Layer 12 of a small transformer language model trained on English Wikipedia (15 layers, counted from 0, width 128).
A neuron's activation on a vector x is GELU(gate . x) times (in . x), where the dot is the dot product.

Input weights of the MLP neurons that the questions are about. A number n stands for n times 0.0099.
n157 gate: 4 16 -6 11 1 75 -68 -6 -1 4 9 8 -44 -26 9 -11 -5 42 43 35 -22 -5 28 -2 -11 2 22 -12 27 5 1 54 -28 -6 37 18 -22 -28 13 -10 23 5 -8 -5 -10 30 -33 4 16 -22 -6 -11 20 5 -40 -23 7 -37 -10 4 -28 -13 -15 10 -30 5 27 -40 -9 -5 11 54 20 23 -24 35 -11 -26 -36 20 -10 16 -8 47 -18 46 -11 -22 4 13 -13 -7 2 27 18 37 -30 -7 -20 6 -5 13 -2 -35 14 4 -7 53 35 -11 8 -32 15 13 -49 1 41 -16 20 -78 -14 -23 11 -24 -40 10 -5 -29
n278 gate: 8 -4 14 -1 14 13 1 -8 -7 -11 18 22 1 -48 36 22 9 4 -23 -6 24 -29 -13 17 15 12 -13 29 -12 6 -12 -36 -51 -3 13 -13 -18 -9 5 -5 72 -12 -18 -2 -5 34 5 -38 35 -7 -19 -15 -9 -9 -21 3 7 7 37 -15 -15 26 16 -22 15 -9 -42 3 40 3 7 14 23 22 10 -22 -31 -12 -14 20 -9 1 -10 -18 34 2 -17 -19 17 4 -36 -26 -22 3 13 -18 7 31 14 22 16 16 22 -21 3 43 8 2 -7 10 -14 21 -19 -28 12 24 21 36 -17 -24 -4 4 12 42 9 -3 1 -19
n283 gate: -1 19 8 0 2 1 16 15 -6 -19 8 17 1 31 -16 24 -12 0 3 20 -5 -5 -3 -1 34 -13 -19 24 -8 12 -17 -19 -48 -37 -21 -10 -8 -42 34 -1 -14 4 42 -9 -3 -5 6 23 -4 6 -2 -11 10 -2 34 -13 12 -21 -3 0 13 9 11 -22 -24 14 10 30 3 -4 -6 -4 31 22 27 -20 -13 5 17 9 -21 -10 8 -28 4 15 24 -15 17 -27 -20 4 49 -15 4 -18 -29 14 -27 -21 1 25 -10 -8 16 -12 -26 -28 -3 21 26 -4 29 -19 -22 -43 -1 12 38 36 -31 32 -12 -30 8 -17 -11 -32
n347 gate: 26 12 -18 -17 -2 -20 4 3 -9 13 33 32 15 42 1 2 25 7 4 -23 23 -7 7 -37 -12 -24 0 7 -33 6 32 -19 48 31 -8 -3 -2 14 22 4 12 -5 17 -32 21 6 14 21 -17 29 -19 -2 0 12 9 -3 -11 23 23 -36 6 4 18 18 41 1 -4 25 5 3 -14 33 21 15 9 9 3 13 -7 -8 -11 -1 2 -25 -1 4 -22 -5 13 8 5 5 29 -4 -33 -11 -17 1 1 -14 21 -12 -20 -6 17 28 5 -13 -7 65 58 -13 -21 -15 34 -15 15 21 38 -37 2 -13 14 -49 -2 36 -31 2
n355 gate: -6 17 -23 1 -32 22 -4 -65 12 -10 15 -12 33 47 -32 -2 14 -7 -14 -8 1 -26 4 -4 26 -39 5 11 1 33 33 -15 -9 -6 5 6 4 -19 6 4 -1 4 44 33 41 -10 43 17 6 37 -1 -26 44 -13 12 24 4 15 -58 -23 43 -12 -15 -38 0 -53 -9 40 -3 28 11 -5 -17 28 -6 51 -6 7 -1 10 22 -7 -53 35 26 -70 18 -4 -2 4 -28 -8 23 -13 12 12 -22 19 -8 -35 -2 -5 20 27 -16 9 -16 -24 -10 -20 -21 8 -41 -19 -10 -1 12 -47 43 -1 -8 54 27 -13 -8 26 -21 7
n404 gate: -42 -16 -11 -25 -20 18 26 22 -8 -6 -16 -10 -45 -23 3 -16 33 0 -20 -5 15 -9 -3 33 18 -28 -28 -5 -15 -37 19 43 36 -1 -21 26 18 19 -11 -15 -13 -8 0 -4 24 -35 19 -10 -14 4 6 -8 -30 -1 -24 -16 51 -10 -34 19 35 22 9 -46 10 -10 5 -11 -11 -6 -13 -18 -19 10 -8 -5 3 13 -8 -3 21 -2 -15 -8 22 34 -13 -16 1 31 26 -4 10 -14 -6 -11 -38 -10 14 -31 -4 -16 -4 13 -26 -4 -14 -6 11 15 15 -46 15 -25 12 -15 -2 -5 2 -30 -5 6 -16 13 5 2 16 -14
n411 gate: 18 37 -58 27 -33 11 -20 -30 13 -60 -21 16 30 9 37 -12 -9 -26 -21 -9 17 -11 8 -22 -10 2 1 -30 -24 -14 51 -19 -16 -3 2 -7 15 -37 -13 -15 43 -4 -44 -23 10 -21 45 4 -39 -6 45 35 -19 52 -17 -53 -13 9 7 -5 -14 18 3 6 3 13 -2 37 -32 35 8 -34 5 16 12 17 9 -22 44 -25 -3 -25 29 17 1 32 13 1 4 4 -43 -25 16 -9 26 -20 25 18 -11 -20 46 3 31 -16 -1 3 -7 6 13 12 11 -14 -3 -21 28 -6 23 -15 -25 -9 -19 -6 20 36 46 8 -14 18
n417 gate: 8 4 -19 22 -32 -48 21 -10 -3 -3 6 23 3 -51 46 -16 -8 -13 14 34 -21 32 -26 13 37 -8 -14 -6 27 60 5 -8 14 -46 4 7 -1 21 -14 -51 1 -27 7 -33 9 10 4 48 -19 6 8 -18 -4 -11 36 32 20 -17 -29 -45 8 -32 32 24 -16 -13 26 -2 -20 -7 -2 -31 10 11 -4 -25 2 -11 29 -15 -12 -31 10 10 -14 -20 46 -33 -30 -8 23 -15 -8 13 29 11 -49 -10 25 45 -8 8 -34 3 8 5 22 -39 12 22 -10 9 22 15 6 15 -29 30 30 17 -19 12 -25 3 -31 -25 0 -15
n157 in: 0 43 22 6 22 10 45 -7 3 0 7 -14 -7 -3 25 -60 86 31 -28 -39 17 -19 -5 -22 2 -16 0 69 -40 0 13 -37 5 32 6 -22 2 -3 -10 12 9 34 -7 -7 38 -9 -4 -17 50 32 8 0 18 42 75 -5 23 30 8 2 -18 -11 6 -1 -9 25 -1 28 -10 48 -1 -17 15 20 28 -4 -21 5 -52 6 -44 -7 28 14 -31 13 -10 -19 -9 9 -4 -13 -3 -21 32 -55 73 46 2 31 33 -42 9 -9 -34 4 -5 43 -6 27 4 6 -3 -24 -5 20 -5 -9 12 -9 37 -9 25 -12 14 45 -5 -31
n278 in: 23 -16 3 -45 17 -2 7 4 4 -54 7 -2 -1 -2 -31 -3 37 -27 45 -12 20 34 51 39 -34 -11 33 14 -2 43 -9 27 -2 -56 6 23 5 -4 1 17 -4 1 -18 6 -12 -27 -38 -40 17 -34 5 -33 -47 16 13 9 -19 21 -31 -21 -22 11 -20 -14 -12 19 -1 -6 -5 -7 -17 -6 -8 -32 -7 7 -44 28 -48 -3 -3 -52 29 0 -13 -14 23 -3 8 -26 -36 -25 45 -3 31 27 -40 19 -33 40 9 20 -18 4 29 54 15 45 -44 26 -35 -6 48 -15 -24 11 5 33 15 15 -33 14 -12 -16 38 22 42 30
n283 in: -23 30 1 2 13 -43 25 6 14 -39 18 -15 3 9 12 17 24 25 -4 12 1 -9 12 -28 24 4 -11 -2 5 -3 -9 0 -30 -24 -27 0 -18 -1 0 -24 -19 -22 33 -11 0 24 18 13 7 -6 -28 22 -9 16 1 -8 -3 10 -20 -1 15 -2 6 -22 -8 20 -7 3 -1 -6 3 6 1 11 34 -28 -7 22 33 -24 -27 30 -2 -10 -15 -11 14 3 15 7 -25 18 11 -16 33 -24 6 26 0 -17 -24 46 -19 9 -12 -14 -8 -33 8 29 -1 -14 -17 -30 -38 -6 -3 -11 6 36 -4 8 -13 3 16 -31 -31 -14
n347 in: -1 -16 2 2 19 26 -48 2 16 27 9 35 13 20 11 -16 -1 9 -39 14 -17 22 10 16 9 11 9 -65 -30 -13 49 28 7 -16 -2 -22 -16 -10 -6 12 22 -6 12 -39 4 -33 -8 7 -45 10 -36 27 -64 5 -31 -48 -5 -25 7 -10 -8 -1 -36 -9 -21 -21 -39 -43 53 -10 -12 24 -36 17 9 -16 -10 -4 8 -26 -25 8 -3 -58 4 -5 -22 16 -20 2 20 -30 -9 -4 -15 -32 -21 55 -23 10 11 -16 -26 19 39 -8 -16 32 9 95 19 -1 -17 -54 11 -14 36 39 3 24 -10 -34 9 -11 8 20 11 -19
n355 in: -7 -12 20 -15 -5 -18 31 -19 22 23 2 -12 -6 8 3 52 7 19 -33 -3 11 -36 64 16 50 -13 -33 11 -19 -25 85 9 39 -21 79 -14 18 -1 26 -19 -10 -20 11 2 4 -22 29 18 -8 -1 20 26 3 -9 -7 -27 6 -5 2 -29 26 -11 28 -16 7 -2 -15 -1 -5 19 -34 -12 28 -27 28 -38 18 20 -10 -9 47 -39 14 15 -11 24 -26 9 -7 17 -17 -29 48 13 30 11 25 -44 49 59 21 -1 10 -15 7 -10 35 -11 -26 7 4 -37 22 -14 -23 10 -4 -13 4 -15 -10 -20 25 3 22 24 -21 -15
n404 in: -38 31 0 -4 28 13 -1 41 41 29 -13 -7 -46 9 35 -5 37 59 14 15 14 14 -15 7 26 -2 -32 6 -47 -6 1 -16 19 -14 7 -4 21 -1 -23 -24 29 7 -23 11 13 -22 -36 -41 13 4 -27 -33 29 44 29 -11 -3 25 33 -23 37 -29 8 17 -9 21 16 4 -24 -13 -15 -39 -40 -30 6 7 4 20 -9 -14 -19 1 2 10 -2 -25 -1 6 -4 16 11 12 -23 7 -46 -1 15 -9 16 9 1 43 -28 -47 25 -39 -52 -50 -9 -55 -22 -9 -11 -20 -42 11 -3 -14 -24 -29 -25 12 21 20 5 -22 41 14
n411 in: 20 29 -4 5 35 1 -3 20 26 16 -38 -8 -21 9 -18 19 11 50 -3 -13 1 -39 -45 6 2 -57 10 -18 -3 -29 -27 -18 8 -47 -26 -9 26 -4 -17 15 6 27 19 24 -31 -42 -3 -2 -8 -18 30 37 -24 49 24 37 -8 11 -6 16 -50 39 -5 -26 10 -6 6 -11 18 -29 1 -46 47 40 15 9 -53 1 16 -6 4 -8 33 -15 -1 -19 -8 16 8 -33 -16 1 -35 -38 6 -1 -17 -4 -39 18 -9 33 9 9 -20 3 -48 0 8 -7 9 -54 20 16 -23 -14 -9 -34 -12 13 11 -14 -3 -45 7 1 -16 -2
n417 in: -13 -22 -51 -5 -15 3 11 6 33 40 44 -12 -7 -33 18 20 6 4 -19 17 16 32 25 4 4 35 25 8 8 30 -11 -2 -31 -32 41 24 35 -19 -12 38 -23 -22 17 -30 32 -39 9 39 -2 -19 -6 16 -37 -29 -29 -39 -23 -28 -18 17 33 -2 54 -12 -4 -26 -4 33 4 32 -4 18 -1 -7 23 -10 -15 4 4 5 44 -68 12 1 -21 11 -9 -7 -19 -1 -4 13 -34 -41 -53 -1 -4 36 40 -4 28 1 7 -9 20 -34 24 -4 5 17 65 46 5 12 12 18 5 -17 -49 -20 -1 -11 -8 30 -22 43 19 -35

Each question shows a token from some text and the vector x that enters the MLP there. A number n stands for n times 0.045.

"ner": -7 -16 2 -2 5 -5 -4 -20 3 9 -10 -9 17 -12 4 -14 -20 -1 -7 -1 -16 0 26 2 16 8 -5 -19 -10 4 -11 -3 -5 1 -19 -15 19 -1 1 8 16 -1 22 15 6 13 20 -5 15 0 3 9 -14 12 0 -27 -10 -2 9 11 3 4 17 -4 15 -11 8 -21 4 -11 9 10 5 2 36 -6 -4 14 -5 -10 -20 8 -7 -11 9 8 -8 5 4 11 2 11 3 -18 24 -6 8 3 -9 16 -16 2 3 4 -1 29 -3 -14 13 21 -3 -1 -5 -15 -2 -8 4 -7 9 0 7 -4 -24 -4 5 2 3 -3
Which neuron lights up most? n283

"s": -6 -12 8 -14 -32 21 7 2 1 -10 -4 -7 -3 -10 -8 6 13 -10 -3 -13 15 0 -26 3 -1 8 3 -4 10 13 -8 -17 -20 13 6 -33 4 10 -18 11 -11 -24 28 10 -12 24 16 -19 -9 -9 0 -6 -28 20 6 -12 -12 13 -12 0 -3 -3 -12 2 4 6 5 -24 -7 -9 -16 -4 -7 -12 14 7 2 6 11 19 -16 -6 17 2 0 -3 0 1 18 -21 -25 10 1 27 13 8 10 0 8 24 -17 20 -7 15 -10 -23 -6 -33 14 10 -31 10 -9 6 -10 -16 12 7 13 24 -11 -3 0 5 -4 -25 -6 -17
Which neuron lights up most? n283

"S": -6 -11 -16 -6 -18 -9 -6 8 -15 14 -20 -21 -3 -10 -20 -16 16 -13 -4 -1 16 4 0 9 9 -5 -4 -13 7 -6 -22 -2 -3 -9 10 -26 16 14 6 8 -6 12 12 3 9 -14 6 -14 13 -2 19 -5 30 23 6 -20 -20 -4 8 -10 -13 4 -16 7 4 4 11 -14 -25 -10 15 1 -18 -16 -5 -8 10 -8 21 3 -1 -5 10 -4 -6 -3 1 17 -11 0 13 12 -7 12 -11 -5 11 6 2 9 6 7 -1 6 -1 15 2 -22 4 15 -11 10 -14 12 -4 -8 11 0 -2 -16 13 -6 -10 2 16 -20 11 -5
Which neuron lights up most? n347

" st": 1 -11 7 11 10 24 3 8 7 8 -26 -16 5 18 -12 -19 -8 0 5 3 -23 -1 14 -14 18 -12 3 13 28 2 -31 -7 17 10 -10 -26 1 8 5 24 8 -8 24 15 22 -18 24 -14 -3 -23 10 1 16 5 -13 -19 -2 9 -5 -16 -4 -25 20 0 -3 -10 -13 -9 -10 3 -2 12 9 -8 -12 17 5 -8 -25 25 -10 15 -13 -7 3 14 -2 13 -1 -23 1 -4 7 -3 -18 7 35 -17 -1 7 19 19 8 3 10 3 -2 7 0 16 -31 3 1 4 -15 7 -11 15 -19 13 5 3 23 36 19 -16 24 6
Which neuron lights up most? n283

" by": -14 -4 4 -9 -10 5 8 -10 -13 -2 5 -5 15 12 0 -1 3 -18 -8 -9 7 2 9 -6 14 2 7 6 -2 6 -22 -2 -7 -3 -5 -3 -4 15 -1 9 6 -1 11 16 8 2 -8 -14 -7 -4 0 -2 -46 0 3 -15 0 6 0 7 -9 3 -24 15 18 -6 -4 5 -10 -7 17 1 3 -19 10 -7 3 1 5 1 8 6 4 -8 6 10 -5 -5 9 0 1 16 2 1 -5 -1 11 -3 -3 -4 -3 9 9 -11 -10 2 1 -3 6 3 -13 -8 -5 -14 -4 15 7 7 1 10 5 0 8 2 7 -5 1 -5
Which neuron lights up most? n278

" To": -10 -12 7 -17 -6 0 9 3 -3 -8 -10 4 12 6 -12 -31 -15 4 11 -7 -12 1 2 5 -10 -4 7 7 8 7 -14 -2 -16 3 0 -8 -30 17 16 11 -3 -1 4 6 -9 -2 1 -3 5 -6 -8 -18 -17 4 -2 -15 -8 12 0 -12 -8 11 0 14 1 5 -15 1 -5 9 17 13 -6 11 4 1 2 1 3 17 12 -7 16 -15 5 0 -8 -11 -11 -1 5 10 -13 9 16 3 -1 -9 6 -15 12 13 0 -2 -8 -20 -12 7 4 25 -15 9 -2 1 8 8 -1 17 3 -9 7 -8 -7 8 10 -21 19 -18
Which neuron lights up most? n278

"der": 14 -2 -1 -8 0 -9 -5 -6 -13 4 12 -9 7 0 1 -28 -18 5 4 18 22 -18 8 11 3 -2 6 15 -1 5 -7 -8 -8 -11 -15 -20 12 11 11 -9 18 -15 18 11 -11 8 2 -12 -4 5 11 -2 -9 -14 -7 -13 5 3 0 9 1 11 21 18 16 -15 10 18 -7 8 -5 -7 20 -8 37 -8 -9 7 5 -8 16 17 1 -2 -1 24 -4 -6 -6 -11 17 -2 3 -3 8 -9 -5 -9 -3 5 2 18 6 -1 7 20 -1 -24 2 24 -15 -10 -20 -23 -17 8 1 -7 -2 8 11 -11 -8 9 -9 27 2 -10
Which neuron fires most, and how strongly? n283, at about 2.3

"ca": 7 -8 -13 -9 12 9 -18 -20 17 10 -23 -6 20 1 -13 -10 3 20 1 1 16 10 22 5 0 -6 2 -4 -7 3 -12 -1 -5 -1 20 -21 18 -5 2 -9 1 -12 4 -3 4 -4 5 -19 6 -6 -10 13 -11 7 0 -6 1 -12 -5 18 23 12 -2 9 20 0 6 -3 -5 -6 -3 14 -18 2 15 1 -3 18 8 -17 -1 -5 -6 -7 7 -2 -6 -8 -11 2 -5 -6 -7 17 3 4 10 -1 -5 -8 -4 9 -5 0 3 21 2 -6 8 27 -16 -9 1 -12 -2 -1 1 -2 -9 -2 20 -7 -1 1 9 -16 -25 -9
Which neuron fires most, and how strongly? n347, at about 1.2

".": -14 -6 -1 6 4 -1 -9 12 4 -11 3 -1 17 -4 -13 -8 -18 6 -4 5 19 3 -2 13 -15 -14 7 1 6 8 -6 5 -7 7 -11 -13 -4 -15 -6 20 -6 -1 -6 -7 3 -15 12 -12 6 -9 10 -9 -40 23 14 -3 -18 5 -9 15 -11 -9 -21 18 24 -3 -7 -19 -4 -13 1 -2 -21 1 3 -28 7 9 -14 7 -6 8 -13 -6 7 10 -10 3 -7 -9 4 -21 -10 12 22 1 27 -4 -2 -11 -2 9 5 7 -6 -1 -12 -11 -3 11 -2 2 5 -5 -9 -11 -12 9 -4 17 5 -7 5 1 1 -10 -3 -13
Which neuron lights up most? n411

"or": 13 -23 -16 -19 21 4 3 -5 8 35 0 -15 9 8 9 -29 -26 -1 -7 8 7 -11 -20 19 23 -17 14 -5 6 0 -2 -25 -31 9 11 -8 -4 21 5 -3 1 3 25 8 2 -3 -7 8 1 -10 11 -1 -1 5 11 -9 1 -13 -4 -15 -10 12 23 17 3 -3 19 -4 -4 19 6 -2 -14 7 6 -3 12 6 3 30 -4 11 7 -37 2 1 7 -9 -13 7 -11 3 -6 28 52 6 13 3 -13 19 -3 5 28 30 -2 -5 17 11 12 19 -7 2 19 -30 -22 -7 5 -23 0 31 13 4 -12 16 -9 -3 45 -4
Which neuron lights up most? n283

"ion": 6 9 -8 11 -6 -20 2 -8 4 -8 -10 -11 0 15 -11 -12 0 13 -16 6 -8 13 12 0 23 -6 12 -4 -7 0 -4 -4 3 -4 -20 0 31 12 -2 -7 -3 -19 11 1 21 -2 14 -23 4 -10 6 -19 -24 -9 -18 -20 1 -28 1 16 -15 -10 8 16 -14 -10 -6 -6 -1 -5 -7 -7 -11 -13 16 -9 8 -11 -4 -11 -1 2 -12 2 -15 12 -5 5 -5 6 4 -10 -11 17 20 -9 -1 -8 20 1 8 8 15 21 -23 0 -6 -22 -3 18 -8 -8 -2 -1 -7 -8 -3 -5 -7 32 -4 -19 8 -3 3 -20 10 2
Which two neurons fire most, strongest first? n417, n278

"re": -1 3 1 -4 -1 4 -5 -5 6 -8 -6 9 0 7 0 5 -5 22 2 -8 20 -6 -2 -1 11 3 5 9 5 2 -8 -2 14 4 7 -10 8 -2 -5 -6 7 3 8 6 -4 0 13 -25 -3 -1 4 1 -23 5 -9 -31 0 -5 -9 11 6 -4 -2 9 20 -9 -2 1 -14 -6 6 7 5 -5 28 -3 -19 1 -3 14 -1 9 -6 -7 -2 8 -12 -2 0 5 0 1 4 -3 7 5 23 0 -9 3 1 5 5 -6 1 25 -1 2 8 21 -6 -12 -24 -16 -11 18 17 -1 6 10 10 -3 -2 3 -11 -4 1 -2
Which neuron fires most, and how strongly? n347, at about 1.9

"um": -12 -15 20 -11 7 -32 -8 14 -14 8 -17 -26 -6 -14 -6 -2 14 4 -6 -1 -4 -6 -8 1 5 -11 16 -9 10 -10 -14 -17 -2 23 4 -19 38 3 -2 3 11 -6 7 -7 8 -22 -8 -6 15 19 -14 -7 -6 -50 -5 0 -6 7 -9 -19 -2 5 -1 16 4 -3 14 3 16 -16 9 -2 -11 -19 6 7 11 7 19 14 -21 -2 11 -1 -16 3 -13 1 -12 1 -17 -16 -24 -7 -14 -7 -2 -3 2 -9 17 14 10 4 -25 9 12 -16 3 24 -2 18 -4 -5 -8 -7 -24 -3 11 7 9 -14 9 -3 -6 -6 3 -11
Which neuron lights up most? n417